Layer 2 of a small transformer language model trained on English Wikipedia (10 layers, counted from 0, width 128).
A neuron's activation on a vector x is GELU(gate . x) times (in . x), where the dot is the dot product.

Input weights of the MLP neurons that the questions are about. A number n stands for n times 0.00068.
n4 gate: 59 37 72 77 44 223 -29 63 25 -137 97 227 -95 -47 -123 150 -114 -95 -11 18 79 11 -50 -85 -134 203 194 -11 67 -54 245 -148 -108 57 237 -97 25 -155 61 140 43 21 270 -112 -74 39 55 -28 172 120 227 69 -102 -18 -81 29 0 -79 118 94 -8 83 128 -38 -150 43 68 111 32 7 115 -105 297 7 43 157 -44 -169 116 121 14 -173 165 -50 -150 -150 -37 -156 -4 -122 -89 97 -18 133 135 201 -14 -43 -75 66 -21 150 -62 -4 -107 37 198 44 -202 33 -22 -61 -160 37 210 -128 96 178 77 -29 -342 374 -109 -122 7 0 165 -11
n10 gate: 84 176 -40 -12 28 -62 116 -8 -118 -82 37 31 -185 4 -109 -99 63 -145 -149 -307 369 -242 -48 20 178 181 -57 -8 -74 12 -125 96 -178 -102 28 119 96 16 12 -83 55 87 -62 -4 -131 94 123 20 -17 164 -20 -68 61 8 4 -55 -4 -40 -234 112 175 -92 -138 38 -79 196 -163 4 -76 -99 95 -12 138 138 -96 -4 113 20 104 304 -123 -155 37 0 -89 -221 69 144 130 -72 -137 -60 203 -33 82 -8 148 -79 -286 279 -397 11 145 -40 126 12 260 -30 -103 61 243 -218 -153 -257 59 -162 -192 259 -45 -155 61 -130 -82 -196 12 123 32 -122
n36 gate: -32 88 4 211 297 50 -8 -88 -222 50 -129 138 -82 -49 -4 26 63 -253 170 -49 86 7 -86 -203 159 95 95 -38 201 -76 -99 -60 -153 140 27 139 -244 0 4 157 -11 -157 -62 -35 323 -92 -177 81 43 125 -90 -110 68 8 -218 -134 44 -236 36 -90 -196 71 -71 0 -22 -124 -105 48 131 -119 -4 207 -15 15 266 -103 -11 19 16 97 22 -57 -38 -150 114 -11 34 93 -174 -101 -178 213 -8 27 229 131 -285 238 -153 57 -48 -11 -197 19 -100 -108 -31 -57 -93 -15 -206 -34 -117 177 -4 19 23 -197 -191 239 31 72 -73 -31 27 -104 -97 -142
n76 gate: 22 -4 214 73 54 -184 262 240 -190 -66 0 55 -154 11 -41 165 -150 126 30 34 83 139 -189 37 -75 -76 42 -80 -63 130 -58 182 7 152 -115 -105 61 -16 -200 -34 116 68 -228 173 -101 293 273 -45 -126 111 170 -103 -46 130 12 53 -7 102 58 -365 83 -170 154 -92 -68 53 -151 124 110 168 -66 -190 73 -90 -148 35 -126 -113 87 131 -124 -42 139 -102 123 11 155 -117 119 197 -126 -8 19 113 -82 -16 -30 -45 -109 315 45 43 23 31 -198 0 -239 144 -102 178 -138 79 4 159 60 -146 -16 82 -27 49 12 104 163 23 58 -222 -120 -19
n133 gate: -27 117 -99 -88 36 -107 39 -21 -28 118 37 -108 10 -108 -3 -74 -149 56 -40 121 -103 89 -111 148 -233 119 192 82 3 104 -94 86 35 193 -94 144 -104 59 18 -64 204 96 26 22 -7 224 65 21 56 196 243 108 228 -163 22 60 46 114 -193 90 -75 79 56 -53 178 -125 -114 67 100 124 136 104 76 -18 -143 -40 -58 -54 78 -11 166 219 -73 -129 -40 -25 186 66 -120 -71 -143 -207 135 -209 70 -206 297 -145 53 120 0 68 -76 148 261 15 -285 20 111 -103 91 99 101 176 186 -25 33 -70 22 -99 99 -55 63 -37 208 96 39 -201
n156 gate: 200 127 -42 -138 -137 144 163 170 -312 -103 -88 0 -215 -59 -113 -80 -230 -64 4 -193 19 -238 162 -84 140 90 -63 93 72 -226 200 255 4 136 137 -24 70 -218 31 146 -133 12 -181 -153 -83 30 100 61 96 -27 66 -23 23 -59 201 -134 -122 170 -123 74 69 -139 -198 -8 -38 -229 -112 -46 50 15 92 -190 71 -73 66 -74 -27 73 92 -96 291 138 -98 23 -157 77 51 -28 -4 35 51 131 122 163 -19 135 -270 -96 100 -98 80 -7 -141 20 -133 -44 104 -139 -297 -127 145 0 -109 67 33 -193 -63 28 -90 -38 47 122 -170 -95 -213 111 157 284
n199 gate: 137 136 -26 -203 202 -15 29 247 145 -57 -164 -128 -59 85 29 -33 -36 11 70 194 289 22 44 246 -38 -56 19 -22 93 26 -153 -59 -168 72 -171 15 88 -23 179 -4 0 -18 252 -27 -8 22 -42 36 -23 140 -70 0 205 -182 -90 150 -138 37 -50 37 -96 -26 15 86 55 -184 -55 98 37 -87 182 4 49 -193 29 194 -63 -40 187 222 -103 22 60 -7 93 7 274 205 29 -18 98 238 56 -72 181 34 -110 109 -157 -82 -134 -191 -126 7 -22 27 -183 185 42 132 26 88 -70 124 19 -86 -83 -405 22 4 -64 138 165 90 191 -197 164 -64
n201 gate: -30 11 221 198 172 -15 74 69 14 -36 -22 -154 -150 -46 -90 122 32 -80 -18 -28 119 -105 -64 -3 -106 46 122 -96 -48 92 4 244 -72 -66 11 44 127 -116 155 -292 -21 -7 -121 -55 83 -135 -3 -21 209 -104 102 -160 89 107 -122 165 192 -25 44 -163 -240 -106 -89 15 81 -25 176 179 -81 -220 98 -156 58 -154 95 -208 175 -99 15 161 188 -108 36 145 -75 45 188 -223 -177 -88 -37 -60 86 167 -28 33 88 -101 -11 -4 -35 -30 232 54 -7 58 -62 10 81 76 172 102 14 159 109 -255 -210 -36 50 -183 -141 -118 90 79 83 -74 154 -50
n217 gate: 230 -31 44 7 -59 -14 78 3 43 -150 -254 -128 80 -147 -43 84 67 -140 99 24 226 -7 64 114 95 151 -255 109 36 -103 59 3 -56 27 -110 80 -37 174 27 169 147 88 194 -226 38 -166 42 124 85 -3 -85 -62 172 79 93 -7 74 7 -65 -41 18 -237 -245 -76 -54 177 -54 67 -146 -77 -70 -82 207 84 54 -89 72 -129 4 -108 46 100 -14 126 -107 141 -55 116 -110 -237 58 -61 38 24 13 45 92 -3 -37 -55 -244 77 168 10 20 182 63 16 -116 108 86 -148 147 177 -68 128 -125 52 90 61 83 155 -269 -142 97 -30 -54 -90
n4 in: 150 82 -14 130 145 124 37 -78 -7 173 19 124 0 -114 64 -184 185 4 -103 62 62 -40 -55 65 -23 173 26 70 25 -18 -37 51 131 211 -44 207 175 -4 33 -273 40 -73 -38 159 -224 -32 77 -97 -144 104 223 -63 96 -140 -37 -116 -169 478 70 -117 53 -44 305 116 87 -106 134 -11 29 -32 79 -48 104 -22 40 115 -88 128 190 -137 -74 78 -30 -99 59 72 78 -109 -144 0 -3 -248 245 -53 -111 -154 95 22 84 -26 32 -21 133 151 -50 128 38 -111 189 -26 115 -58 225 105 -46 -134 82 23 26 -254 119 -59 100 -4 -271 87 7 112
n10 in: 86 268 -151 44 -155 -32 -102 -118 54 -76 -105 -98 -162 272 -80 54 116 19 102 12 213 54 -101 -81 28 98 -44 -23 -72 79 12 23 -140 61 -126 32 20 348 -194 163 61 50 -215 37 -196 248 -184 -142 -20 111 -70 283 -197 -351 -20 -178 -23 109 -45 47 -24 0 -8 74 -97 -63 -23 74 -55 150 -48 -247 36 23 -183 36 -126 436 73 23 30 -52 -12 -16 0 42 -32 145 -157 12 45 19 -242 112 -12 121 -23 -324 -214 83 -27 48 -91 -174 -88 -64 -57 -81 -73 48 91 74 -20 -92 265 -8 72 108 59 4 367 -99 27 76 187 81 4 -48
n36 in: 37 126 -53 8 129 83 4 147 136 237 28 134 -29 -210 -15 172 -31 -207 -209 -19 27 138 -227 4 -12 186 168 255 192 -35 -4 -35 37 26 -335 24 -81 304 -96 -111 11 -11 196 68 -55 102 -18 53 208 23 166 47 -23 -168 -35 -191 -118 -58 -119 116 -60 131 -8 -126 38 104 103 15 154 57 -266 -77 -188 61 342 -43 -19 238 124 -53 26 157 -231 -123 153 -46 8 -91 -152 -231 -95 -111 23 -79 114 -67 89 15 -31 70 -178 22 -27 -93 -15 163 -132 -266 120 -102 98 -61 -202 106 -224 23 241 -155 -145 -4 -43 47 38 126 -86 4 80 -86
n76 in: -220 -23 70 68 128 122 -104 76 201 -195 -39 -68 -172 -198 -87 -88 -66 22 -49 315 181 -33 93 -37 -100 45 -53 -108 76 45 90 167 -22 109 -56 130 -189 -110 -78 -44 168 59 112 127 34 -36 14 -18 139 -76 212 90 -146 146 -132 44 113 -204 132 119 155 322 47 -55 -166 48 26 -59 -41 77 -214 7 42 -22 -104 150 161 -78 -139 180 143 -151 4 78 -207 -136 129 84 190 67 -11 63 181 126 18 99 -104 195 26 -8 0 -4 -11 161 121 -203 85 -28 -119 114 -19 -29 -239 167 -55 268 118 34 -72 4 72 -30 -36 -102 151 -214 -144 261
n133 in: -27 -116 158 137 -112 -51 39 194 59 44 122 -100 27 -89 156 -70 -67 -24 -114 -14 -63 186 -14 7 -220 46 -126 53 42 18 208 117 0 94 -39 84 -241 7 -42 -7 168 123 -11 -136 -239 94 -31 28 -52 -17 -103 -204 93 215 -97 106 94 195 -184 139 -148 28 56 30 -18 -160 7 91 131 -45 157 -32 101 -204 53 -122 -36 81 18 -11 -243 -11 -51 181 -130 28 213 -77 -52 124 -239 -25 54 -84 -94 -113 120 154 28 -43 153 30 65 -140 -70 131 -40 -144 74 189 -72 53 -143 -15 165 130 -91 409 25 -92 210 0 14 -22 -7 -134 -218 -29
n156 in: -48 -95 38 134 63 -175 -8 -8 -118 -20 152 79 -62 -148 0 -126 -31 11 16 104 111 80 69 8 112 -16 -176 228 -75 -132 117 81 281 -45 117 -48 -15 4 119 180 178 107 -305 -32 -106 -98 18 99 124 -106 146 -128 -254 62 102 184 -103 -96 -45 194 -117 -135 20 -294 -73 -81 104 122 -246 68 215 -240 239 53 -165 -230 264 -62 192 -195 52 4 -240 -8 223 -80 -83 -60 -95 69 92 181 118 174 -99 -8 46 -19 -81 262 95 -120 191 -121 0 135 -148 69 64 -51 129 -84 -295 8 -61 82 -130 -191 -51 165 -47 -63 -11 71 47 27 -34 -47
n199 in: 202 40 -31 -204 79 -230 20 27 115 36 -98 99 155 -8 134 35 338 92 79 191 194 -221 -164 50 -12 -28 12 -74 -27 -150 -119 -27 23 11 -111 -113 51 -16 202 -23 116 187 126 228 12 -141 -146 227 89 -73 27 126 202 -127 -8 70 -85 117 26 4 45 -51 -159 128 12 98 -113 148 -273 -58 -32 -118 -103 -263 -187 -52 -158 74 -32 58 94 -56 12 98 8 135 287 81 -46 -31 100 -164 143 -8 88 40 -238 135 74 -206 -150 26 -83 -8 54 113 -215 78 -97 304 -67 -198 32 -36 -232 235 -24 -165 20 82 60 155 107 -184 8 -365 31 12
n201 in: 93 -7 93 -181 -102 135 104 33 -56 -55 14 98 -63 -220 -134 80 -76 -108 -159 0 7 -70 241 -33 -121 -10 -191 -40 -85 57 10 -64 52 -171 -98 124 117 21 -93 187 89 80 24 77 45 -82 -113 132 84 0 101 -17 -75 20 212 -107 83 23 77 108 88 -27 74 114 -27 134 164 13 -157 159 93 -162 24 -56 -57 -132 51 -74 -164 302 61 7 27 20 51 239 -68 232 59 77 -41 -227 170 -186 -7 -149 -154 56 -127 -78 20 83 41 -37 106 45 0 -219 132 17 143 3 -7 -58 -359 58 86 -31 -27 170 -86 61 -157 -110 123 47 -20 -62
n217 in: 158 -108 24 22 -100 -170 -7 -151 -3 -54 33 -153 149 7 58 209 -91 -34 28 158 28 -98 -225 87 160 -177 -78 -70 -51 11 32 46 -10 -28 -68 40 -232 -32 -136 301 149 189 336 -80 -76 -107 -78 -114 -58 107 -162 -103 96 -160 25 -195 -87 -25 27 99 -11 -11 -96 -4 -45 28 38 -35 -116 83 -116 -113 -32 104 175 -128 145 98 33 -84 173 -39 18 63 54 7 -18 120 -208 95 -157 -126 43 144 -62 -145 271 73 245 -146 -159 30 -18 68 -28 33 178 0 157 -79 -64 -213 -124 -68 -171 -25 -148 -83 61 -171 183 -146 -62 104 -61 -105 105 -54

Each question shows a token from some text and the vector x that enters the MLP there. A number n stands for n times 0.014.

" their": -85 -136 10 -35 -55 9 -100 -26 13 -2 -223 0 47 46 7 17 -41 144 69 81 75 92 -46 -7 48 30 8 79 15 23 102 56 86 52 44 -27 -5 -32 -160 -19 34 56 -66 108 -56 -39 -76 40 3 -47 19 -55 199 -23 7 109 105 -23 -17 26 188 133 50 -23 -18 2 22 -14 -32 -14 5 -202 -56 17 124 -125 36 4 174 25 8 -4 0 -12 10 -166 169 -104 -53 -28 -24 -109 -30 -102 141 25 -254 13 166 13 80 -27 -93 -8 -13 -96 52 9 71 30 13 36 4 61 -8 109 14 -39 9 -89 -120 -45 197 76 -62 52 -80 -54
Which three neurons fire most, strongest first? n76, n199, n133

" |": -9 -199 55 31 168 115 90 -121 -88 -10 64 25 107 28 -32 -62 18 129 118 83 98 -51 -20 -83 42 26 66 104 -63 -17 54 74 26 101 11 -97 35 146 72 -157 62 144 -87 -58 -97 -15 20 125 85 -44 58 28 -81 -8 -15 7 98 91 -81 150 25 26 71 -80 80 14 81 -81 58 161 72 12 -3 -66 -45 52 -10 63 -65 -102 20 1 -42 75 -103 -7 -60 23 -53 -24 18 -124 25 104 -14 -137 -39 60 33 -145 -40 6 -3 -45 -18 -114 33 -36 36 131 0 -58 5 227 -27 -97 -48 1 -124 -88 -23 -34 -22 103 15 -41 -27 188
Which two neurons fire most, strongest first? n156, n133

" D": -39 -99 -60 158 -98 4 -36 12 31 -167 43 -108 51 112 39 117 -25 201 -59 79 -23 -28 78 78 105 35 24 1 75 56 -7 8 -78 -26 9 -31 29 -4 97 110 12 -50 16 9 -107 33 106 152 -30 -22 38 -81 -63 -54 48 -3 154 6 -10 130 108 87 6 -43 17 55 -16 -64 86 144 -33 -78 32 -35 -51 107 75 53 5 -49 24 42 -33 1 86 -220 -55 28 76 101 42 -106 -41 -86 -99 -13 55 -7 35 -53 -87 10 -46 -151 -62 -58 14 5 -20 86 90 -29 103 258 -101 -132 152 23 -54 -20 -102 -64 -86 -40 31 24 -2 -9
Which three neurons fire most, strongest first? n76, n199, n217

"2": -14 -115 -8 62 43 63 50 88 175 -47 26 -17 104 -85 41 -8 -14 105 -2 -29 73 102 -80 44 3 10 -46 12 -54 -113 -109 -97 93 14 -70 -101 36 -13 120 -29 34 116 62 36 -97 35 29 7 59 109 4 29 -37 51 -1 63 69 -128 33 192 62 -170 89 67 60 25 39 -63 146 45 64 10 134 -21 -7 -4 -5 4 30 -65 10 70 42 58 -19 -53 18 196 31 199 0 -98 29 -145 -39 -123 -17 12 79 -41 11 21 47 -39 27 -37 49 66 2 157 -38 44 15 264 -113 -49 109 -17 -94 -51 42 26 90 0 19 82 -32 -1
The most active neuron and its activation: n133, at about 1.9

"a": 105 27 2 -56 64 189 26 -6 -12 119 13 79 141 -69 -91 74 8 60 8 25 39 -34 -53 -54 -81 -12 27 139 35 -17 -106 -60 38 -33 16 -1 93 107 79 60 29 -69 83 3 166 24 -37 11 81 -62 -155 145 -6 -13 -77 56 42 -70 59 52 98 201 -53 -41 64 65 50 71 -83 -130 -52 73 10 -48 -78 75 130 48 -55 -49 -8 54 3 -24 60 5 -93 73 -16 -203 42 -167 -10 -17 13 -75 -80 94 -34 67 20 2 -60 -7 68 50 -87 10 -23 160 38 -100 55 244 19 -28 45 16 34 5 -85 -115 143 -45 20 19 -55 -37
Which of these neurons fires most? n36

"ad": 60 -23 45 -44 -62 -166 50 -69 -35 1 -2 -59 97 19 -26 1 31 44 -69 -124 15 9 5 -75 -26 -28 -132 40 41 13 59 -60 6 -25 -41 -62 162 221 47 -58 -54 2 40 54 297 -57 -58 87 -89 -78 -27 -70 -105 67 -27 71 -16 -30 28 171 -42 94 88 55 44 118 35 -114 8 -25 -111 -38 17 -76 -54 -11 -82 -6 26 -241 0 -99 -24 0 14 -38 57 -40 -11 46 15 -44 -11 57 92 406 -86 39 -97 1 4 13 -144 28 -18 33 -76 -50 37 12 -98 2 -7 -85 49 -10 60 52 -74 29 73 -71 91 99 72 -24 -31 -24
The most active neuron and its activation: n4, at about 0.27

":": -30 -37 38 16 -43 -73 -162 -43 -44 133 75 7 94 44 138 14 -35 43 96 -89 -72 -68 -72 -88 -116 -171 37 -95 -46 -60 55 -36 29 29 16 -31 1 -65 48 24 52 -17 85 -61 -144 -20 -10 -38 88 29 -98 2 -111 -27 156 87 73 98 54 46 71 90 31 105 71 -11 6 -143 106 124 -11 -1 32 29 -69 50 -83 6 -125 -32 15 -142 111 88 -6 -70 -54 52 -79 -78 -21 -13 38 -28 15 -228 -148 51 197 -2 30 25 71 -98 20 -206 -42 36 77 82 50 25 34 177 -206 22 -45 -38 -22 -90 10 -101 -105 -59 41 -26 -40 90
The most active neuron and its activation: n156, at about 0.19

"ame": 92 -34 -14 53 -30 16 -34 1 -61 113 0 -8 167 81 21 44 -51 101 -31 105 46 -32 5 -78 78 67 -33 -20 2 -77 -13 4 52 40 -23 -202 55 -41 52 -61 64 12 40 57 -3 -41 -10 26 145 -11 117 -111 -82 43 76 -65 -33 -22 45 -19 51 -105 53 92 -37 120 -90 49 -1 -27 -52 -208 79 -6 -41 -118 36 -29 -18 -191 24 13 26 71 -111 -108 117 49 45 28 -1 -43 81 -2 14 -141 -167 115 77 43 38 51 -150 -124 -166 54 -116 -55 3 -35 -131 32 -25 -91 9 0 66 32 33 121 50 71 74 132 -28 96 -77 36
Which of these neurons fires most? n156

"ub": 29 -97 -94 95 55 43 -71 -21 -49 1 1 5 86 16 10 64 65 75 -84 22 -31 31 -78 -61 34 7 -74 -128 5 -41 -85 101 79 26 -39 152 16 96 145 55 10 27 104 31 208 -9 -14 126 -16 58 -30 -337 -12 10 -40 180 181 -68 55 133 -13 -40 114 101 46 119 79 80 13 -71 -53 -11 27 57 64 -82 17 116 99 -32 -9 34 -14 -54 8 -95 94 -70 94 49 -5 48 -55 -47 56 -104 -102 92 -17 56 -51 25 -100 55 -20 48 74 -11 -68 -43 -82 -60 -52 -25 -82 3 86 69 -15 -58 12 -18 -58 178 -110 110 71 -148
The most active neuron and its activation: n36, at about 2.9

",": 50 2 113 -19 91 38 50 -190 61 148 -11 -50 -17 105 67 -24 11 64 -78 -52 -34 -66 -52 -32 60 25 42 5 -50 -7 54 73 77 35 -30 108 35 160 -61 140 -63 108 122 -103 172 -15 -17 -11 -28 -6 -7 250 -60 -20 -6 -12 -147 -21 2 113 -151 258 -98 -79 140 83 -18 50 54 41 65 2 26 21 6 -92 -33 102 -61 -187 -9 38 78 15 92 -88 104 -54 -76 88 73 -44 7 -1 63 -46 -96 -4 -50 44 -103 -84 46 -18 -50 63 38 53 -8 -133 31 2 -78 -57 -52 115 50 -184 -33 -120 -3 18 1 -60 -32 23 -63 -135
Which of these neurons fires most? n36

"as": 62 -4 19 -159 40 -203 12 -80 21 45 52 72 85 -73 58 42 26 11 -75 -25 29 -96 -44 -142 -204 83 24 -3 43 -43 -55 83 19 -34 81 -160 99 -18 10 -54 106 1 46 -25 -90 16 3 21 -44 -66 -23 -101 -38 6 -91 48 55 105 57 138 -45 -1 73 22 1 51 65 58 37 62 -31 -114 -15 16 71 -75 -153 -114 5 -102 30 97 51 -1 -1 -18 98 -2 -57 17 21 -38 88 53 -12 4 -156 78 122 119 12 49 13 6 -63 -50 -34 23 -105 464 -36 -75 -35 5 -67 -37 14 70 -52 15 30 -16 48 64 -10 27 63 -74
Which two neurons fire most, strongest first? n4, n201

" a": -160 -147 11 -196 -1 34 -26 -58 24 115 -90 -77 -2 -74 95 60 -43 146 -50 -18 87 -17 15 -30 141 -67 11 51 -15 60 144 49 -42 -7 68 105 -2 116 30 132 32 -4 7 105 -67 19 50 -72 -49 -34 41 172 -33 -90 76 14 98 -116 71 85 65 146 40 95 -25 75 45 -6 -49 15 -147 -20 67 28 -58 -87 59 -90 -42 -43 8 -3 -55 23 -114 -263 44 17 83 -34 -18 -137 118 -125 89 -59 -88 121 12 72 106 -4 -30 -5 24 -62 -81 7 97 13 124 -23 39 -7 15 104 69 -69 33 -118 -249 -76 69 -29 -27 -38 -27 124
The most active neuron and its activation: n10, at about 0.1

"5": 66 37 6 -100 25 -269 34 77 117 17 -121 -33 128 -113 72 24 -45 -10 49 -141 75 76 -79 45 -131 40 -20 -112 12 111 -56 -140 57 -30 -41 -136 -67 -6 11 63 -30 103 -16 -55 83 -62 -5 -41 -18 -20 -146 103 47 14 9 -45 46 211 105 76 64 41 -53 -174 48 11 47 69 4 -8 -65 131 37 -1 -68 -63 -34 58 45 -52 -119 27 27 16 -88 61 31 86 -132 -58 32 -24 25 64 -90 -18 -114 -44 69 -107 3 -14 43 -83 -13 -164 75 -24 113 217 -4 48 -98 -77 6 28 129 -3 -85 -3 51 15 15 -38 -74 53 -51 86
Which of these neurons fires most? n217

"ing": 72 -149 67 -76 -44 10 -37 -107 -13 -16 -76 4 53 -53 -18 9 47 43 -72 -2 -34 66 37 -74 -9 55 26 -17 -65 94 118 -19 6 -18 -18 45 14 133 75 -10 60 124 -3 82 -151 -3 -10 93 80 3 26 -67 135 108 -11 102 -10 54 49 230 95 -280 140 34 -15 -84 -135 94 68 -85 65 -40 5 -76 -3 -21 -18 -129 -101 38 -4 -65 32 43 -5 133 164 37 29 -86 57 -59 44 123 -47 -1 -84 164 -39 53 -2 42 6 -206 -42 95 27 -35 -88 78 124 -6 -141 91 -124 -23 8 46 32 22 20 -107 53 -77 17 -40 59 65
Which two neurons fire most, strongest first? n201, n199

" ": -65 -81 -218 4 77 91 22 -82 -43 7 83 -27 -5 149 101 -76 -39 80 33 30 33 -73 5 66 63 57 30 -175 -18 -38 -46 125 22 42 69 -160 -112 90 195 -104 -42 89 -23 3 -43 52 80 20 -201 -38 -85 -4 -52 -43 -22 -4 78 -63 -14 59 29 80 -3 129 192 -78 82 -79 43 141 -53 -18 113 -15 -8 38 -4 11 -43 -94 24 -47 40 54 -100 -42 32 21 125 46 18 -194 -79 149 -52 -159 -3 -68 46 -92 -33 -44 -13 3 -19 -86 112 -16 148 8 67 28 54 26 31 152 169 -21 -111 12 -139 1 15 -23 28 -2 16 -80
The most active neuron and its activation: n156, at about 0.23

"w": -10 -64 -69 -33 -46 -124 -112 29 141 -130 53 25 25 71 -50 110 -9 -12 -98 4 -91 4 68 -80 -57 -11 -114 21 10 -124 68 -46 48 14 25 -383 78 -78 -36 -136 20 69 18 64 76 8 -23 71 -137 -36 -117 61 -123 -7 -113 40 57 79 -19 94 -55 13 40 -10 139 -54 134 -33 -41 -34 -6 -89 27 -45 4 -38 103 159 -25 69 11 75 -80 76 30 42 152 123 33 -70 82 -107 7 39 -45 30 23 -9 -33 58 -10 41 32 -17 -16 -96 -142 -38 57 4 -23 81 84 37 62 54 126 -27 36 36 -24 43 -121 77 183 -11 -60 115
Which of these neurons fires most? n4

"ar": 156 -15 -43 -18 66 13 -39 13 47 87 55 24 97 -69 -30 -20 6 -84 -35 0 -61 21 -2 -45 -16 53 7 166 -41 1 -32 -94 -5 -47 -8 -182 -6 36 90 -17 -90 96 -61 -85 -76 -20 -41 -12 37 -59 42 21 -5 -97 -133 86 44 -51 14 -30 -66 226 -16 168 41 10 68 71 23 -13 33 -104 -47 42 -59 141 -82 -163 -11 -25 22 -14 -34 15 15 -43 125 103 -61 -9 62 -81 68 59 46 -77 -56 -32 60 -13 32 51 -84 17 -20 -132 -15 -63 -86 210 -170 -101 75 -37 -217 43 262 -113 17 90 -35 58 -92 73 -44 50 21 -10
The most active neuron and its activation: n199, at about 1.6

"ther": 43 51 -23 2 -105 15 -82 42 -53 -9 65 81 0 -40 83 19 73 110 -25 -12 -2 46 8 -160 134 72 -52 69 -7 96 14 -119 143 8 -57 96 -28 -4 -72 36 -31 165 -142 -75 127 -57 -77 81 24 -27 -5 -164 -9 -11 39 -26 133 -128 -24 97 -57 19 30 22 -87 79 -6 9 -53 0 64 -40 -22 -14 0 -41 -11 58 97 -62 -19 68 -99 -36 44 0 117 25 -160 295 2 -63 -26 16 5 -8 -100 42 -48 15 64 -42 -60 -81 -111 60 -86 -28 113 -81 -16 25 -82 79 -63 96 70 -216 57 -12 -6 118 -41 20 -19 -95 -130 -109
The most active neuron and its activation: n36, at about 3.9

" W": -84 -38 -57 -58 38 55 -18 -118 71 -228 -60 31 9 112 78 68 61 94 -149 81 -58 -93 80 55 81 148 52 -38 103 19 -159 -18 5 -32 24 -103 -40 -79 25 3 82 86 -118 116 -36 -16 66 -57 -76 -3 -22 -69 -183 40 64 48 208 12 1 233 134 196 -55 28 24 8 18 -38 25 -2 11 7 -41 -81 -86 10 -28 146 84 -12 -28 7 62 37 1 79 50 -26 60 -103 47 -157 -32 -40 21 -50 -68 -158 -84 -25 -64 31 -57 54 -82 172 84 -56 93 -11 -12 12 57 123 44 67 96 11 -7 -89 2 -97 56 92 65 -56 -72 119
The most active neuron and its activation: n156, at about 0.17

" N": -66 -158 -255 81 -64 141 7 105 136 -19 41 57 93 140 3 3 8 5 -98 119 23 -87 11 43 108 -6 130 -113 49 45 -99 -9 98 -18 -49 -53 -94 46 64 -64 -43 67 16 26 -147 6 -44 -69 -70 -6 86 12 -163 41 65 36 48 -9 -34 -19 65 74 39 10 -50 -66 -163 -133 32 66 72 -103 46 29 -103 71 21 -74 2 -79 -30 6 -133 166 26 -116 -12 -31 -42 90 3 -189 46 -48 -52 11 -49 -35 -1 -99 -84 24 -70 0 -26 -106 45 -35 -19 82 135 -96 -31 180 -47 1 72 19 4 -67 -75 42 46 -19 9 38 -76 35
Which of these neurons fires most? n4

"ased": 92 -94 63 62 -50 6 25 -75 28 -21 17 46 113 95 -104 37 -24 123 -111 48 -28 59 35 -82 -68 -76 -109 -187 58 70 92 70 49 64 176 133 92 23 33 63 73 106 21 -12 35 20 88 -3 -125 -12 -75 -50 132 40 136 157 -106 -30 38 76 -12 -94 -38 -124 18 51 47 35 -46 144 -61 -89 36 31 9 -141 -123 42 45 -252 43 -49 74 59 -27 -76 0 -43 16 -16 -12 39 8 30 19 31 -87 25 31 66 46 10 114 -93 30 236 71 -16 174 34 53 -81 29 -33 19 23 -63 46 160 26 62 -119 35 126 -67 -35 -15 1
Which of these neurons fires most? n217

"ort": -62 -87 -133 42 105 23 -7 92 78 -12 173 9 147 -82 -69 84 34 -17 -55 32 -36 43 -66 77 -64 -6 -18 4 -76 -27 7 -46 40 11 -50 -294 -15 -76 163 13 -61 -33 0 -63 17 -116 -150 79 -38 0 -21 -62 -52 99 -5 146 -43 -13 65 -155 -67 -40 13 -52 -29 69 -93 -60 -103 -86 86 -29 -20 -18 -117 -36 -14 -127 66 -43 -61 36 66 98 71 -86 -72 -37 -143 53 40 -51 -75 -39 5 -9 14 3 -15 -14 -54 -2 -4 121 23 -146 -57 -47 15 90 -80 94 80 2 -20 40 86 80 -83 -39 -39 150 65 54 -62 18 3 106
Which of these neurons fires most? n36

"ed": 43 -69 -22 152 102 21 53 -108 67 -52 91 -4 69 3 87 28 29 33 -80 -87 82 40 146 -62 40 -95 -36 13 -66 33 3 11 101 44 107 -31 2 -58 64 5 42 182 58 -34 -153 12 -78 11 103 27 56 -120 19 97 91 46 -91 5 11 280 57 0 63 85 135 -51 67 -130 57 -78 16 -53 15 -62 -4 -22 -46 -34 -30 27 -37 -64 41 2 62 -51 -83 51 20 -15 59 37 21 37 -49 -123 -4 68 67 -118 71 90 -103 -29 -74 -214 14 -12 -15 94 -17 103 51 223 -73 -80 126 160 113 38 -97 4 43 46 14 -32 -69 85
Which of these neurons fires most? n4

" A": -56 -183 -70 -100 -7 72 -56 44 79 -61 16 -110 28 138 27 70 101 106 7 38 5 -41 53 -27 180 17 -25 133 -20 31 -74 -13 -3 -31 -50 18 -42 160 10 98 44 -101 41 -35 181 -21 122 14 -20 -36 -129 146 -64 -130 -19 -138 -65 -48 63 99 54 -5 14 101 -42 150 37 37 0 34 -28 -97 96 -19 -206 -17 -66 -53 -53 -145 67 -31 13 114 -33 -97 -62 -70 80 -59 -44 -96 18 -27 21 140 -22 26 -127 -124 -77 -19 -66 10 -77 76 8 13 -25 -198 61 -73 4 1 5 -5 76 -137 7 -103 -145 -22 82 48 72 87 -85 -30
The most active neuron and its activation: n217, at about 0.6

"m": 29 -112 -5 120 -28 28 -2 -30 70 35 -3 14 104 -71 -19 68 117 22 -14 -81 -98 66 29 -85 151 -42 -10 -29 2 16 -113 15 79 -17 42 -61 -81 -60 30 -154 62 67 23 -45 -109 53 -23 -10 -94 -1 31 -10 10 -29 75 94 29 247 98 8 -208 -88 147 -82 -58 -68 40 -7 -24 -34 107 25 -29 64 -93 -39 135 1 -26 -116 -4 -55 -48 -21 48 31 -134 87 -104 -83 -9 56 -18 -137 -149 -29 -22 -81 38 46 29 28 -14 -89 -15 424 -130 -73 -79 69 54 -6 108 48 9 47 28 116 50 -70 -33 50 -25 31 26 -33 40 -65
Which of these neurons fires most? n133

" L": -30 -150 -153 11 -42 -81 -3 -57 195 1 91 16 1 108 82 84 101 132 69 30 -69 -58 58 145 89 -9 75 -153 57 10 -155 -10 27 -45 -32 -40 46 89 -3 -54 -52 -53 -136 141 -37 -24 29 -20 -81 -45 61 10 52 8 91 50 106 69 5 75 169 183 -116 -85 -55 98 70 -127 -69 6 46 84 48 -23 -86 80 -4 16 79 -15 6 -88 103 152 6 -211 27 2 0 -79 11 -214 -59 -37 34 49 -54 -28 -97 -75 -23 4 26 -8 -89 -72 98 61 83 126 91 60 54 42 -48 -13 -2 49 -130 -115 -51 31 52 -14 33 -40 35 57
Which three neurons fire most, strongest first? n133, n10, n217